Layer 3 of a small transformer language model trained on English Wikipedia (10 layers, counted from 0, width 64).
A neuron's activation on a vector x is SiLU(gate . x) times (in . x), where the dot is the dot product.
The model reads these tokens: "est" "y" " S" "\n" "-" " 10" " Robert" " Paul" " Max" "well" " M" "B" "\n" "-" " 11" " Lanc" "er" " A" "oto" "'" "a" " Fil" "o" " Le" "il" "ua" "-T" "i" "at" "ia" " M" "B"

The vector x that enters this layer's MLP at each token. A number n stands for n times 0.017.
0 "est": 11 -36 8 21 34 10 32 17 -8 13 25 40 -16 4 6 -17 -14 -17 -25 11 0 -33 -41 -35 -23 -5 -1 -18 -34 15 -19 5 -9 10 21 -28 -14 -13 -28 10 12 -23 -38 -10 2 2 -49 25 14 -2 -32 -17 0 4 -4 -79 14 -23 16 -18 17 10 11 6
1 "y": 24 -9 -13 14 0 17 28 27 -10 1 18 34 -18 -3 22 -14 -20 -22 -15 -14 6 -35 -43 -24 -26 -8 21 -28 -33 27 -19 9 -14 -3 11 -11 -17 -14 -14 -14 6 -5 -32 -10 17 -24 -48 20 22 9 -9 1 1 12 -23 -81 17 -26 24 -31 17 6 -6 8
2 " S": 30 -18 -18 18 -17 7 21 -5 -6 21 51 27 -21 1 17 -13 -19 3 -9 -6 -1 -55 -33 -3 -17 -12 -4 -40 -10 27 -12 -11 -29 -7 23 -27 -26 -38 -40 -5 15 14 -30 -10 16 -37 -32 2 -31 -7 5 21 -1 2 -6 -66 52 -16 17 -33 12 -6 -3 0
3 "\n": 18 17 -44 6 29 2 9 28 1 24 24 23 -33 -30 64 -29 6 10 26 -14 15 -45 -57 14 -1 4 -8 -12 2 -16 -30 -23 -4 7 -18 -13 -20 -29 17 31 -18 6 -9 -6 33 -47 -11 8 -27 24 -24 24 0 19 6 -55 21 -35 -6 -15 -9 -18 -1 28
4 "-": 20 -35 -34 -6 15 -7 22 38 -16 28 27 22 -12 -5 37 2 1 -15 11 2 0 -6 -58 2 12 -21 -3 3 -11 -11 -23 -15 -5 -17 -5 -21 -27 -45 -38 -10 -10 18 0 10 19 3 -23 39 -6 -11 -65 16 -4 39 -23 -76 13 -18 3 -6 -24 -13 4 1
5 " 10": 47 -50 -37 35 15 -22 9 31 -29 15 40 29 7 12 26 -19 0 10 6 -1 -10 -44 -41 -20 -1 -5 5 -28 -31 2 -31 -24 15 -9 20 -26 -21 -31 1 -8 -6 -2 -45 -3 14 -2 -38 11 -3 2 -32 11 -12 17 -21 -38 7 -26 24 -38 6 3 28 7
6 " Robert": 15 -56 -22 9 1 -18 33 7 0 20 38 27 -9 15 18 -18 -6 -9 11 9 23 -4 -50 -36 -43 -11 23 -16 -14 32 -9 -14 -38 11 6 -13 -10 -35 18 -10 -22 24 -41 -2 12 5 -42 9 2 2 -31 36 -12 9 1 -71 28 -4 -14 -25 16 11 -1 12
7 " Paul": 22 -32 -15 17 0 4 23 9 8 30 42 31 -5 28 8 -34 0 -29 2 11 31 -17 -47 -31 -28 8 10 -9 -20 -5 -23 -13 -34 9 10 -16 1 -31 19 -16 -5 14 -35 12 12 -2 -36 -1 13 -9 -13 26 -6 25 15 -83 28 -3 -9 -18 13 4 -5 30
8 " Max": 8 -57 -42 -8 15 7 39 -16 -2 10 19 34 3 23 16 -25 -9 -28 6 13 16 -26 -42 -25 -38 -5 9 -30 -19 27 -21 -1 -39 3 22 -41 -1 -26 -4 -8 6 7 -32 25 22 -22 -46 24 -2 -19 -11 25 2 5 22 -62 27 -8 20 -24 16 -3 -9 15
9 "well": 6 -18 -20 17 -3 23 38 15 -26 32 -3 28 -6 2 18 -15 -2 -28 2 2 18 -32 -47 -53 -27 15 9 -11 -25 -2 -17 -11 -16 27 12 -19 -8 -34 1 -19 -19 -10 -35 0 13 0 -46 1 42 12 -23 33 -8 26 -5 -71 17 -29 6 -22 3 2 -5 12
10 " M": 34 -26 -22 27 13 14 -1 -3 -15 13 48 39 12 -16 12 -29 -28 -15 13 -14 15 -33 -37 -3 -27 -5 5 -33 -6 3 -25 -25 -33 -8 26 -32 -17 -34 -39 -17 7 0 -29 -1 24 -23 -36 -8 -4 -11 17 18 -4 13 24 -56 45 -13 22 -36 5 1 -7 6
11 "B": 26 -40 -22 23 13 35 29 15 -9 25 38 11 -40 -20 4 -26 -9 8 -8 -18 -3 -42 -49 -32 10 2 11 -18 -19 10 -27 -8 -25 4 18 -28 -2 -4 5 -21 8 -4 -63 -20 21 -4 -42 -18 27 -4 -7 21 -2 2 10 -36 28 -9 33 -34 21 -18 11 3
12 "\n": 23 26 -50 15 50 4 10 26 8 28 24 29 -30 -29 67 -31 -2 10 26 -16 21 -34 -47 11 10 4 -12 -19 6 -10 -34 -19 -12 7 -24 -24 -21 -17 21 25 -12 -11 -11 -9 24 -39 -4 18 -19 29 -18 21 -6 16 5 -52 27 -39 -8 -20 -5 -22 -12 28
13 "-": 20 -34 -38 -9 13 -5 25 31 -20 28 29 17 -7 -2 34 4 -3 -17 12 1 3 -7 -57 1 19 -23 -4 4 -16 -14 -26 -20 -12 -17 -3 -22 -25 -44 -38 -14 -11 22 9 11 23 5 -26 34 1 -7 -67 21 -2 32 -15 -74 10 -20 5 -7 -19 -13 3 1
14 " 11": 44 -50 -38 39 6 -9 14 25 -25 17 44 23 10 15 26 -19 2 0 -5 -1 -10 -43 -36 -26 10 -9 4 -31 -38 0 -28 -31 11 -3 18 -30 -20 -18 6 -10 -6 11 -45 -7 17 3 -37 -4 4 14 -31 14 -16 13 -15 -39 2 -24 26 -42 19 3 21 14
15 " Lanc": 6 -42 -51 3 -42 -19 -3 -3 -10 20 32 29 -15 11 6 -2 -18 -15 16 4 -1 -15 -54 -30 -36 22 -16 -43 -31 -5 -6 9 -35 32 10 -16 -5 -26 -14 -16 8 -7 -36 12 17 8 -22 13 35 -9 -4 -9 0 22 16 -69 57 9 -25 -33 24 -1 28 19
16 "er": 6 -15 -1 26 9 19 39 13 6 41 -9 43 -7 -30 8 -32 -26 -31 -9 -8 15 -22 -49 -19 -56 4 14 -13 6 37 -24 5 -2 -6 36 -25 0 -17 -30 2 -8 9 -15 3 4 -11 -40 10 29 3 -11 47 -13 6 4 -70 6 -24 0 -34 31 2 12 15
17 " A": 47 1 -1 9 -4 2 32 8 -18 12 42 24 -17 5 25 -9 -2 -1 -11 -17 -9 -41 -37 -31 -13 -17 -13 -24 -12 -5 -38 -12 -27 -6 9 -7 -30 -25 -18 -13 -4 27 -20 -25 26 -16 -42 26 16 -11 3 10 -11 11 13 -50 36 -14 38 -50 -2 -16 7 9
18 "oto": 23 -35 -10 15 -8 -1 18 18 -6 44 9 26 -26 -7 17 -24 4 -18 3 6 24 -41 -37 -17 -16 -25 14 -32 14 21 -28 -3 -46 -4 11 -13 -13 -9 -4 -6 -4 14 -28 -6 12 -39 -48 19 9 2 9 16 -3 22 22 -77 -5 -28 25 -28 4 1 0 4
19 "'": 30 -11 0 52 -16 15 32 21 -6 -14 2 24 -37 -29 15 -30 7 -8 10 -14 16 -18 -61 -34 -11 -27 -7 -22 -39 -8 -14 0 -19 -32 17 3 -12 -15 -9 -6 7 8 -33 -27 22 13 -39 20 -3 -18 5 -1 3 14 6 -68 22 -11 12 -2 8 8 -29 -2
20 "a": 30 3 -15 27 -26 8 27 6 -11 10 3 26 -8 -1 27 -18 9 -31 -7 -1 -15 -20 -42 -28 -26 -6 25 -13 -5 16 -20 -5 -22 8 21 -12 -22 -26 -12 -12 -1 15 -29 -4 23 -43 -38 14 15 0 7 9 1 15 -6 -89 4 -31 39 -43 8 10 -9 5
21 " Fil": 21 -46 -28 -1 -12 -30 14 -19 -8 8 9 62 -12 26 2 -16 -27 -20 -18 21 -3 -12 -40 -19 -63 -5 -3 -16 -5 18 -41 -12 -42 6 17 -4 3 -35 -23 -12 24 -8 -26 12 0 -31 -14 11 -1 -1 -23 29 -11 5 18 -65 64 -10 16 -29 23 23 -9 10
22 "o": 6 -27 2 34 -13 28 19 10 -10 28 5 41 -7 -12 9 -21 4 -27 1 13 17 -26 -42 -11 -28 -1 5 -11 11 30 -38 -13 -26 -1 4 -21 -22 -4 -2 0 4 5 -35 -15 -1 -30 -35 16 14 -13 13 28 22 14 9 -87 7 -43 13 -33 24 4 -20 19
23 " Le": 34 -16 -35 20 -10 -5 7 -10 -12 8 34 27 -9 16 6 -27 0 -10 -9 25 21 -13 -44 -9 -26 -12 14 -18 -17 5 -36 2 -28 -3 9 -38 -16 -18 1 -21 -1 -6 -29 -3 11 -15 -23 4 2 -20 -7 9 31 4 -10 -90 39 -23 5 -33 53 -2 16 15
24 "il": 3 -16 -22 23 -28 2 31 -1 -4 8 16 56 -15 3 3 -6 -29 -39 -6 24 18 -20 -41 -35 -27 -1 21 -17 -5 31 -20 -7 -23 -5 29 -26 -11 -19 11 -15 -8 -12 -31 -4 -7 -24 -33 22 33 21 -22 31 -8 8 16 -84 14 -5 25 -38 11 14 -8 13
25 "ua": 17 -8 -5 12 -5 13 16 20 -5 20 15 39 -16 -15 15 -21 -13 -19 -3 -4 22 -12 -24 -30 -25 -8 19 -11 -1 14 -25 9 -45 18 1 -11 -11 -11 6 -1 -18 9 -14 16 17 -34 -50 15 17 -16 3 -9 -2 24 7 -92 6 -30 20 -36 12 6 7 23
26 "-T": 43 -24 -21 21 4 11 31 15 -3 6 35 33 -11 -15 -4 -17 -10 -9 6 -26 -30 -38 -30 -16 -13 -10 -12 -23 -37 5 -26 -5 -45 1 27 -34 -5 -9 -29 -12 23 -24 -24 -6 22 -40 -34 12 3 -16 -20 3 8 20 3 -65 46 -13 35 -25 22 -8 11 17
27 "i": 31 -3 -6 26 -24 16 24 10 -4 27 12 36 -7 -21 16 -32 -8 -30 9 2 -8 -19 -46 -8 -15 2 31 -13 6 21 -31 4 -38 -7 25 -10 -14 -24 -14 7 -2 -13 -42 3 6 -42 -43 30 45 -6 16 6 3 17 -7 -77 15 -11 32 -21 40 1 10 4
28 "at": 16 -39 -4 31 -22 5 31 10 -7 13 12 50 -21 -11 8 -2 -3 -22 -14 -11 -19 -37 -28 -28 -14 3 -9 -17 -18 39 -4 0 -36 14 13 -14 -4 -8 -22 -15 3 -17 -24 -16 14 -46 -36 0 41 30 -15 3 -13 25 13 -88 14 -33 16 -29 20 -3 -9 5
29 "ia": 42 -8 -9 29 -1 -1 17 25 -7 15 8 31 -24 0 8 -11 4 -16 -7 -7 17 -27 -38 -16 -7 -19 23 -21 -10 21 -29 13 -39 18 11 -9 -5 -13 1 -10 -5 3 -32 4 10 -29 -49 5 3 -3 8 -2 4 4 -6 -87 3 -37 19 -37 10 -4 -18 2
30 " M": 34 -17 -19 32 9 14 -3 -8 -15 9 51 37 7 -20 9 -25 -23 -11 13 -13 7 -28 -32 5 -23 -4 5 -37 -4 10 -23 -16 -38 -8 17 -34 -21 -28 -26 -18 20 -15 -30 -6 20 -33 -35 -6 -8 -14 17 13 -8 15 28 -66 42 -12 26 -35 10 4 -12 5
31 "B": 30 -41 -22 27 9 36 30 10 -10 20 39 10 -43 -26 3 -23 -10 5 -6 -19 -14 -40 -45 -25 19 3 9 -20 -17 8 -27 -4 -29 1 11 -28 -4 -2 13 -19 14 -13 -61 -25 17 -12 -39 -17 23 -8 -11 18 -1 4 8 -41 32 -9 33 -35 25 -16 6 2

Each question shows the input weights of one neuron of the MLP. A number n stands for n times 0.017.

n65 gate: 49 -6 41 -50 10 41 8 -4 51 -11 16 28 -9 -37 -41 18 -11 -2 6 -18 -49 -13 -43 -10 22 20 -34 4 1 -30 50 -1 -3 37 -15 -21 27 -11 19 7 -26 10 -4 24 -12 21 -3 3 -30 22 15 -18 19 9 -2 -20 -20 -35 -13 9 6 18 3 2
n65 in: 15 20 36 -13 17 -21 -23 -1 34 13 -6 8 4 -4 -26 -20 -25 10 19 -12 -22 15 -69 -22 10 -12 13 -24 4 27 29 -6 11 24 -21 28 -10 9 11 -5 12 22 24 17 14 -5 15 -35 -21 11 -20 18 14 -19 5 -14 -16 -22 -27 11 3 -5 4 22
On which token does it fire most? 3 "\n"

n138 gate: 6 -17 -3 15 18 31 -25 44 20 19 -63 -28 6 -3 34 21 -9 19 9 -28 33 24 50 32 35 -27 -24 0 7 39 7 -15 -19 24 6 5 -11 -19 -39 -35 -25 -2 -12 11 1 9 9 -13 20 -26 5 45 63 -27 -7 -9 7 0 27 29 27 33 12 9
n138 in: -12 -23 -6 -20 -12 10 -2 -37 30 23 13 -11 16 -16 26 -11 -39 -21 -36 -2 -35 -31 -24 48 -6 2 -36 -1 -18 -21 6 10 -8 -2 -21 27 30 65 2 -9 0 -27 -40 -14 -21 30 24 -21 -7 3 -31 2 13 21 28 -5 35 -16 33 12 -17 -3 10 -2
On which token does it fire most? 20 "a"

n169 gate: -30 8 3 -5 -35 -4 -17 51 45 12 -8 7 11 0 -27 0 -4 -14 -29 -12 -26 -14 22 -19 18 6 -23 18 -4 11 34 -9 -13 5 2 12 -28 8 -25 -15 28 -31 -3 3 7 20 2 -19 -27 38 -4 15 37 18 37 -6 -17 -19 0 -28 -14 -29 -32 39
n169 in: 29 -18 1 29 22 50 0 -17 6 25 -40 7 0 16 13 -26 -14 0 -39 -21 -9 1 20 -9 33 9 6 23 -24 22 13 6 -9 -17 25 26 -9 -7 -34 4 19 -25 14 -5 13 21 41 -38 -24 19 6 -7 13 6 4 12 -11 -15 -2 27 -33 -6 2 26
On which token does it fire most, and how strongly? 6 " Robert", at about 0.63

n88 gate: -12 -9 7 14 -19 10 7 12 28 23 -31 -15 10 -36 25 -4 -3 -1 5 28 -20 25 -8 19 -5 -38 -32 15 6 6 8 19 14 -2 -25 -40 -46 -22 4 22 40 0 -1 14 7 -1 -24 -31 13 16 23 17 30 -10 0 17 6 -23 -20 25 17 -2 43 29
n88 in: 19 -8 -1 24 -13 4 -20 -7 -14 -14 -3 16 35 38 50 -8 -10 6 25 34 8 4 7 1 -27 4 -14 -24 13 -5 -3 -26 1 -18 28 32 10 8 0 -11 -11 -22 2 -22 10 -9 29 -20 -3 -13 -8 -28 1 13 -4 5 14 22 -3 -27 -4 31 27 17
On which token does it fire most? 29 "ia"

n85 gate: -6 -19 -15 -3 -37 -30 5 5 -3 -12 5 -28 13 12 3 10 1 28 -17 -7 13 34 5 40 -18 -39 3 -3 0 -18 -28 5 -15 -23 -14 -12 -29 1 4 10 16 12 -30 -19 44 1 -7 -18 31 -5 0 -6 -5 25 14 -6 19 17 17 3 0 -19 14 0
n85 in: 1 -23 -26 10 -25 10 19 -12 6 12 17 -4 14 6 -14 21 -6 15 -4 -6 -19 11 17 17 11 -8 5 -27 35 -7 -5 19 2 -27 20 -22 -21 -25 4 5 -12 7 2 -15 26 -1 7 -1 23 14 -1 21 -21 14 8 7 16 -6 -24 1 15 -16 9 5
Its two highest activations, in order, are on tokens 15 " Lanc", 17 " A"

n4 gate: 2 15 11 4 22 -17 14 6 -20 2 11 0 21 5 37 3 4 -11 -7 -8 -15 -8 5 -17 13 12 -18 -31 -10 -10 -13 -17 8 3 -10 -11 -7 26 -5 1 7 2 13 1 10 -19 -8 -3 -22 -20 -3 4 -13 12 -4 19 -35 9 -17 46 -23 -6 -11 10
n4 in: -28 -9 -20 -1 -44 34 49 -1 14 -2 21 -15 -8 18 -3 11 -34 -8 -13 15 23 -27 29 21 -10 13 30 41 -14 6 -4 -22 2 7 -14 2 51 28 24 -9 -22 0 -12 -1 3 -23 0 -20 5 -11 4 6 4 -13 8 -45 15 -9 9 -24 1 8 -17 0
On which token does it fire most? 3 "\n"

n184 gate: -49 3 8 -19 37 -23 27 -24 22 24 -32 -22 23 0 23 -19 -7 -18 -26 8 -33 -39 32 9 -18 13 16 -21 -25 0 -2 20 21 6 -7 -9 -9 1 -5 -33 14 12 -24 -56 -3 -16 -15 -6 22 -27 7 -3 3 -5 18 34 -1 -46 -31 3 -13 15 -29 -17
n184 in: -1 -13 -17 27 1 16 0 -24 21 -1 -19 21 24 -20 -16 16 -13 4 -46 12 -10 -2 4 3 19 17 41 14 12 -3 29 3 -11 -26 -8 -11 36 13 1 0 46 29 -2 6 9 -12 8 28 4 2 -44 -17 36 37 14 -5 22 1 -9 -17 3 -38 3 -5
On which token does it fire most? 3 "\n"

n70 gate: -11 1 48 18 -21 -37 18 28 19 1 27 0 0 6 -14 -13 -23 -38 25 3 -7 33 -4 5 -11 1 8 1 -22 -37 -12 6 -2 -9 -52 -3 -4 -10 -6 2 17 -14 -16 -1 13 -15 -1 -4 -5 33 19 -3 24 11 0 20 -6 34 -6 -29 -7 0 -2 -28
n70 in: -4 14 20 9 41 25 34 -1 -2 22 -13 -9 1 1 22 -25 -18 17 -12 -7 -7 -28 7 4 20 35 -7 20 -7 34 13 -12 -7 12 25 -10 0 -5 19 4 17 -2 0 -24 -22 -7 -7 -19 21 -17 -58 15 -15 -27 12 19 22 8 -31 -47 -26 2 -1 -4
On which token does it fire most? 23 " Le"

n188 gate: 41 16 33 3 22 -17 -32 -12 17 -59 61 5 -2 -12 4 42 7 3 -41 -21 11 -17 5 20 -7 -15 -42 -1 -24 -40 27 -26 21 -46 2 36 5 -3 0 3 -44 11 10 -41 -3 -26 6 24 -7 -27 -28 27 -14 -3 -10 26 5 -10 46 -19 -18 13 11 -8
n188 in: 25 -8 9 -13 -16 1 -4 -23 32 -16 54 11 -56 -3 8 -5 19 8 -45 -4 29 -8 19 -13 10 -22 29 8 -29 -45 14 19 -10 0 -18 -6 13 18 -11 -22 -12 9 15 -8 1 -6 -4 12 33 -19 3 15 -11 -10 -16 29 -2 37 44 -23 -22 -3 4 -7
On which token does it fire most? 17 " A"

n5 gate: -9 28 8 -3 10 -17 -49 9 4 -14 -36 -28 -10 -8 2 -7 20 -22 1 -7 -10 -11 7 11 -8 -7 7 -11 6 10 1 -26 48 26 -7 6 4 0 0 -7 11 -8 5 26 15 -9 -24 29 29 8 -18 0 19 -54 -5 -16 3 17 -14 -17 -28 21 12 -2
n5 in: 8 -10 2 19 29 4 -38 -14 1 -11 -23 -38 -9 5 20 7 1 -15 -8 -24 -36 12 28 21 -2 -14 -26 -45 -14 35 -24 26 16 -10 -13 -1 -16 15 -9 -27 23 8 -20 1 15 -11 13 6 8 4 -27 45 7 -7 -18 -10 -16 -8 -2 -37 -22 5 24 -3
On which token does it fire most? 7 " Paul"

n110 gate: 32 -26 -8 -47 -4 11 -19 -24 20 1 -23 8 6 -5 1 -13 -5 33 -14 30 -34 -18 26 13 26 4 -22 0 7 -41 -4 7 -28 -5 7 -13 14 -23 30 2 2 -11 -29 -4 4 8 -10 -48 -2 2 12 -8 24 33 -4 -6 -2 -22 27 -12 30 -4 0 -33
n110 in: 42 -11 -27 -17 -20 -3 -8 2 6 -3 -33 -28 -12 20 -3 -9 30 35 15 10 25 21 -26 -15 20 -18 -12 6 18 39 -11 12 -7 16 17 -8 7 -4 3 49 4 -16 -13 -18 31 -16 -22 -6 22 -7 22 -4 -12 18 -5 -15 -2 48 -18 33 12 -6 23 10
On which three tokens does it fire most, strongest first? 31 "B", 11 "B", 23 " Le"

n186 gate: -16 26 13 -29 11 -15 -32 -12 -17 3 0 14 8 37 5 -24 3 -35 -26 -1 -23 9 1 -30 -27 6 -32 20 -23 15 -36 7 4 -29 -17 11 -39 7 7 -14 7 -11 -5 28 -5 -9 28 -21 -19 -30 -1 -21 -22 -28 4 -6 2 2 0 4 -54 7 16 -31
n186 in: 18 28 -3 -45 2 -21 10 7 11 19 -14 -28 -43 -9 -3 10 -32 -1 -32 5 -17 -26 -25 -3 2 27 -28 -26 -37 -2 4 23 -5 -10 -15 18 23 -29 -14 35 23 -9 -47 17 -24 36 -4 3 12 -34 -25 -20 1 5 14 2 0 -3 14 3 1 23 -25 -4
On which token does it fire most, and how strongly? 21 " Fil", at about 0.74

n173 gate: 12 25 -21 -9 27 3 -7 -9 12 14 5 21 3 -4 7 -17 -21 -1 17 -21 27 -23 0 -12 0 9 -17 6 -21 -35 45 -16 11 -24 20 -40 -19 -10 -13 -9 -1 -22 -18 -1 23 -5 23 -21 -6 3 58 2 14 -5 29 -4 -13 12 4 49 -24 1 18 -8
n173 in: 2 -46 -2 20 -18 11 53 -47 21 18 0 31 -12 -9 -15 24 -1 43 -3 -37 16 -19 -14 -5 4 2 -11 14 -14 -23 -54 17 16 3 7 -27 -10 -30 -6 -8 -16 10 39 -16 -4 13 16 14 16 5 13 -15 39 -10 -17 -20 -12 2 11 1 -14 14 20 -43
On which token does it fire most, and how strongly? 10 " M", at about 1.2

n19 gate: -57 9 25 21 8 10 51 23 24 -36 -5 5 21 -21 37 36 26 -2 12 -13 7 39 -2 -19 5 -32 3 11 -29 -14 20 7 20 -30 -7 32 -7 -44 -15 14 16 -2 36 33 -21 -11 -10 -6 -3 45 1 40 21 -3 -21 -6 30 6 5 13 37 7 18 -8
n19 in: -39 -18 1 59 10 7 -2 20 3 18 -10 64 27 20 -8 19 1 13 19 -34 51 -10 0 24 0 -24 16 -1 -28 -20 -17 10 12 -36 2 35 46 3 0 1 11 40 -12 20 -24 -5 -1 19 26 23 -17 14 6 12 5 35 4 -20 -16 -4 9 16 -1 30
Its two highest activations, in order, are on tokens 16 "er", 19 "'"

n156 gate: -12 -13 12 10 -11 10 2 24 4 -14 -7 33 12 34 6 -8 -7 -2 57 17 25 -4 -43 -19 -9 23 -7 10 -24 2 7 34 -14 28 -5 -26 10 17 5 -22 -5 -13 7 2 19 -10 12 7 -12 -16 -5 18 25 -13 16 13 -25 28 -10 16 -4 14 14 2
n156 in: 25 11 15 -24 -15 13 22 13 -21 9 12 26 1 23 -25 -11 -2 -23 8 17 50 31 -40 5 -14 13 -3 12 -13 5 -12 8 11 24 -1 7 -7 9 -1 -14 31 17 14 20 -14 -2 17 -4 -3 35 21 8 16 -2 22 31 -6 21 4 4 -7 -8 7 35
On which token does it fire most, and how strongly? 7 " Paul", at about 1

n40 gate: 23 -9 -14 14 8 -14 35 -8 42 -13 4 -43 2 17 14 9 9 -20 -8 -8 -19 3 20 3 -16 21 -18 13 -23 9 1 2 16 26 -4 -11 -6 -5 22 -2 -22 5 17 -19 -30 -31 12 15 30 -17 -37 18 26 46 41 -2 5 -10 -8 40 -4 15 17 1
n40 in: 25 28 20 17 5 33 11 2 -11 -12 -4 -22 -8 -9 20 1 10 22 -16 19 -27 -24 -25 7 22 13 -19 -23 -13 0 32 3 12 46 1 10 14 -29 1 -10 17 15 14 -28 -4 1 -7 -3 -9 -9 -12 3 16 13 -5 -15 -28 2 33 34 23 9 -12 2
On which token does it fire most, and how strongly? 28 "at", at about 0.23

n125 gate: 27 0 -28 -13 -37 28 -24 -47 -4 27 5 3 -16 -32 -6 12 15 15 -3 -8 -3 -5 -4 8 16 6 -11 48 21 23 -10 -8 4 9 -21 -15 33 -42 5 -26 -2 17 -23 21 1 -14 22 -10 23 -8 7 11 21 1 -2 -12 -6 44 25 -6 18 39 1 0
n125 in: 19 -16 -29 -1 -20 12 -22 -24 -6 3 -3 3 -37 23 13 6 8 6 -1 -19 20 -3 -10 -15 -2 -1 -3 2 22 11 18 -26 -1 -28 5 -16 12 28 -12 28 -20 13 -10 21 -4 -34 2 17 44 0 18 31 -7 13 -3 26 -10 7 -7 12 17 7 17 2
Its two highest activations, in order, are on tokens 27 "i", 11 "B"

n75 gate: -30 1 13 11 16 -9 -39 9 22 43 -8 -15 12 -20 32 6 -34 16 -39 38 8 -45 16 -6 -5 6 -33 19 -2 -33 25 32 2 -7 -4 42 19 -15 31 16 -10 15 2 -7 -31 3 10 1 -25 15 -24 18 59 -17 -3 -9 17 -7 48 -23 -2 25 -26 23
n75 in: 15 -28 -22 -18 -11 -7 -18 -13 40 2 -3 1 16 4 -4 8 22 -2 4 -12 -45 32 34 -15 5 -17 -6 -2 18 -2 -10 -5 43 -6 -26 -19 -20 -21 -35 0 8 2 -11 -14 33 -35 -16 9 27 -19 -1 2 -13 -4 22 9 -5 -14 7 2 45 -20 -9 -20
On which token does it fire most, and how strongly? 19 "'", at about 0.2

n109 gate: 9 38 -9 -10 -28 10 16 30 30 -2 1 15 -6 -20 -19 -14 -20 -30 -3 -15 11 -2 -6 29 0 41 -5 27 2 -4 -12 1 10 24 -21 -56 12 33 -17 18 -9 -5 4 10 -38 2 33 17 -8 69 -4 -7 8 27 -3 -13 19 21 16 -13 -45 -22 -18 2
n109 in: 47 29 11 17 -5 5 -15 7 8 0 -5 7 16 -1 0 -9 -16 -24 -14 -10 22 2 -19 -4 -1 8 1 18 7 5 -46 -1 11 12 8 -33 27 55 -6 26 -18 3 25 -15 -31 37 30 51 -4 28 -27 0 -11 4 3 1 11 39 15 -13 -14 -33 -9 -7
On which token does it fire most, and how strongly? 12 "\n", at about 1.4

n117 gate: 14 8 21 -46 10 -27 -13 -15 -34 -8 22 7 9 18 -23 -17 -23 16 -14 37 20 47 -47 -11 -23 54 4 -28 3 14 9 18 -9 9 -9 4 10 -1 13 46 -9 -19 -13 -14 -10 5 -11 -26 -26 31 10 -2 -28 -15 -29 17 20 3 2 -6 -11 -12 7 31
n117 in: -6 -12 -14 -17 7 9 5 -7 -14 -15 -19 18 11 27 -28 -13 7 23 27 7 11 0 -43 -26 -45 -4 -23 -20 14 13 -13 10 -21 9 -1 -5 -14 22 0 8 14 8 -13 -21 -27 -21 29 6 13 -1 4 13 -8 -2 -23 27 -3 23 -9 24 -24 -3 39 23
On which token does it fire most, and how strongly? 21 " Fil", at about 1.2

n102 gate: -24 -21 22 9 22 -25 -13 -21 -10 1 2 -5 31 -5 31 28 -13 -6 -25 15 -14 15 -1 1 -20 -18 -26 -21 13 34 -7 17 -27 -14 -6 -13 19 12 -11 6 -16 -11 -4 -2 -4 -18 18 16 5 3 -24 -20 21 27 -12 20 -4 26 10 -22 -1 2 6 -22
n102 in: 54 11 13 0 19 11 -22 8 3 -12 13 -43 8 -3 -7 1 11 -23 5 -7 25 0 28 -17 27 -2 29 10 17 -18 11 -11 12 1 4 19 14 23 -15 16 -5 20 17 12 15 -8 -27 -8 -14 4 0 1 -28 -21 2 -1 11 25 21 -16 -3 25 -22 -10
On which token does it fire most, and how strongly? 9 "well", at about 0.38

n84 gate: -5 40 17 22 0 5 -17 2 8 16 -5 -3 9 -6 -1 15 -5 -23 8 -8 -19 13 20 -23 -28 3 15 12 -47 -9 16 24 28 3 -22 -1 38 -9 15 16 26 5 -11 29 -10 -6 -25 29 0 -10 -11 11 -4 25 -30 -1 -11 -40 -28 -20 17 5 -35 -22
n84 in: -3 -49 -29 -2 -1 -24 7 -11 12 6 14 43 11 -10 3 -21 -27 16 -28 -4 -4 11 11 -5 -25 12 6 -29 28 10 5 0 -3 -29 -21 -6 30 8 13 38 -33 -23 4 -26 -23 19 3 -3 -17 -18 6 -9 16 36 1 6 -6 -1 -3 0 6 -9 3 25
On which token does it fire most? 16 "er"

n0 gate: -11 -18 17 22 26 34 -44 -7 -4 31 -43 -16 30 -11 -13 15 -7 -13 -37 27 -8 -4 -45 -3 30 -14 -16 10 -27 4 5 12 12 -17 24 8 -15 5 12 -22 13 -5 -16 3 -27 -14 -13 1 -10 -16 52 50 3 0 10 24 -3 -1 9 54 -3 -14 6 9
n0 in: -5 -1 -25 -27 -1 -7 -30 18 -5 8 -24 -9 -6 6 -5 6 6 35 -33 16 1 -1 -23 -15 10 -43 25 47 48 29 52 21 -9 -16 33 18 -14 -25 0 -10 9 -29 -15 -27 31 0 -17 0 11 -3 32 17 -24 29 33 20 14 -35 -9 5 35 -38 40 33
On which token does it fire most, and how strongly? 13 "-", at about 0.13

n131 gate: -24 14 -7 8 -17 30 17 4 58 44 11 -22 -25 -12 14 5 -7 -21 -2 -25 -5 -13 23 17 8 -15 -6 2 29 -9 -5 -20 19 -2 -6 4 16 -13 -16 -28 -36 5 19 34 -22 -6 -33 18 -2 10 5 25 0 12 5 -24 -24 38 -42 9 -21 14 -10 19
n131 in: 1 -8 -38 12 -6 6 -1 27 -48 -5 0 7 4 11 21 -12 3 11 -24 11 -7 -30 17 4 -3 -44 16 3 -12 5 7 -11 -39 -10 -1 -7 -38 25 -8 -21 -12 13 -29 6 15 34 49 -39 23 -2 24 19 9 17 15 25 6 6 -10 -32 -2 38 3 -14
On which token does it fire most? 18 "oto"

n122 gate: -2 45 33 27 -13 29 -11 27 24 14 -24 -21 7 6 -41 15 21 -24 -8 -11 9 -27 16 -58 7 -2 6 -36 -25 33 25 5 26 13 -19 -5 -26 29 -21 27 -18 19 -12 -17 -41 -30 -14 4 27 9 20 14 16 33 -3 22 8 -27 -42 -25 10 -31 -24 -16
n122 in: -15 15 7 15 1 12 -46 -2 -19 -27 24 -31 9 16 33 -31 2 -12 -25 19 21 -6 -4 6 -16 13 5 -8 -19 -10 -24 -9 38 2 25 36 7 4 17 34 -8 56 -6 -11 -3 -14 -8 -29 -13 14 -56 -1 6 24 38 2 -11 -17 36 8 38 -7 -25 7
Its two highest activations, in order, are on tokens 22 "o", 15 " Lanc"

n159 gate: 3 19 -6 -33 -1 -12 -13 17 -36 -19 4 9 0 -5 -13 10 20 16 -4 15 3 -1 -45 -30 -27 45 14 13 1 -4 5 -1 -1 10 10 -23 2 14 -19 30 4 17 -13 -39 -3 10 36 17 6 11 -5 4 -6 -10 -24 -2 -10 -10 38 42 -5 -3 17 30
n159 in: -2 37 24 -12 29 -15 39 -26 -6 11 -24 5 -7 12 -23 -7 -32 6 3 16 -1 -3 -5 -1 6 40 21 -35 -15 0 -16 2 12 -11 -1 -5 -10 28 -4 14 11 31 -4 -20 -16 22 18 19 -25 9 -14 -20 4 -12 8 -16 -8 -7 20 15 -29 -5 10 2
On which token does it fire most? 0 "est"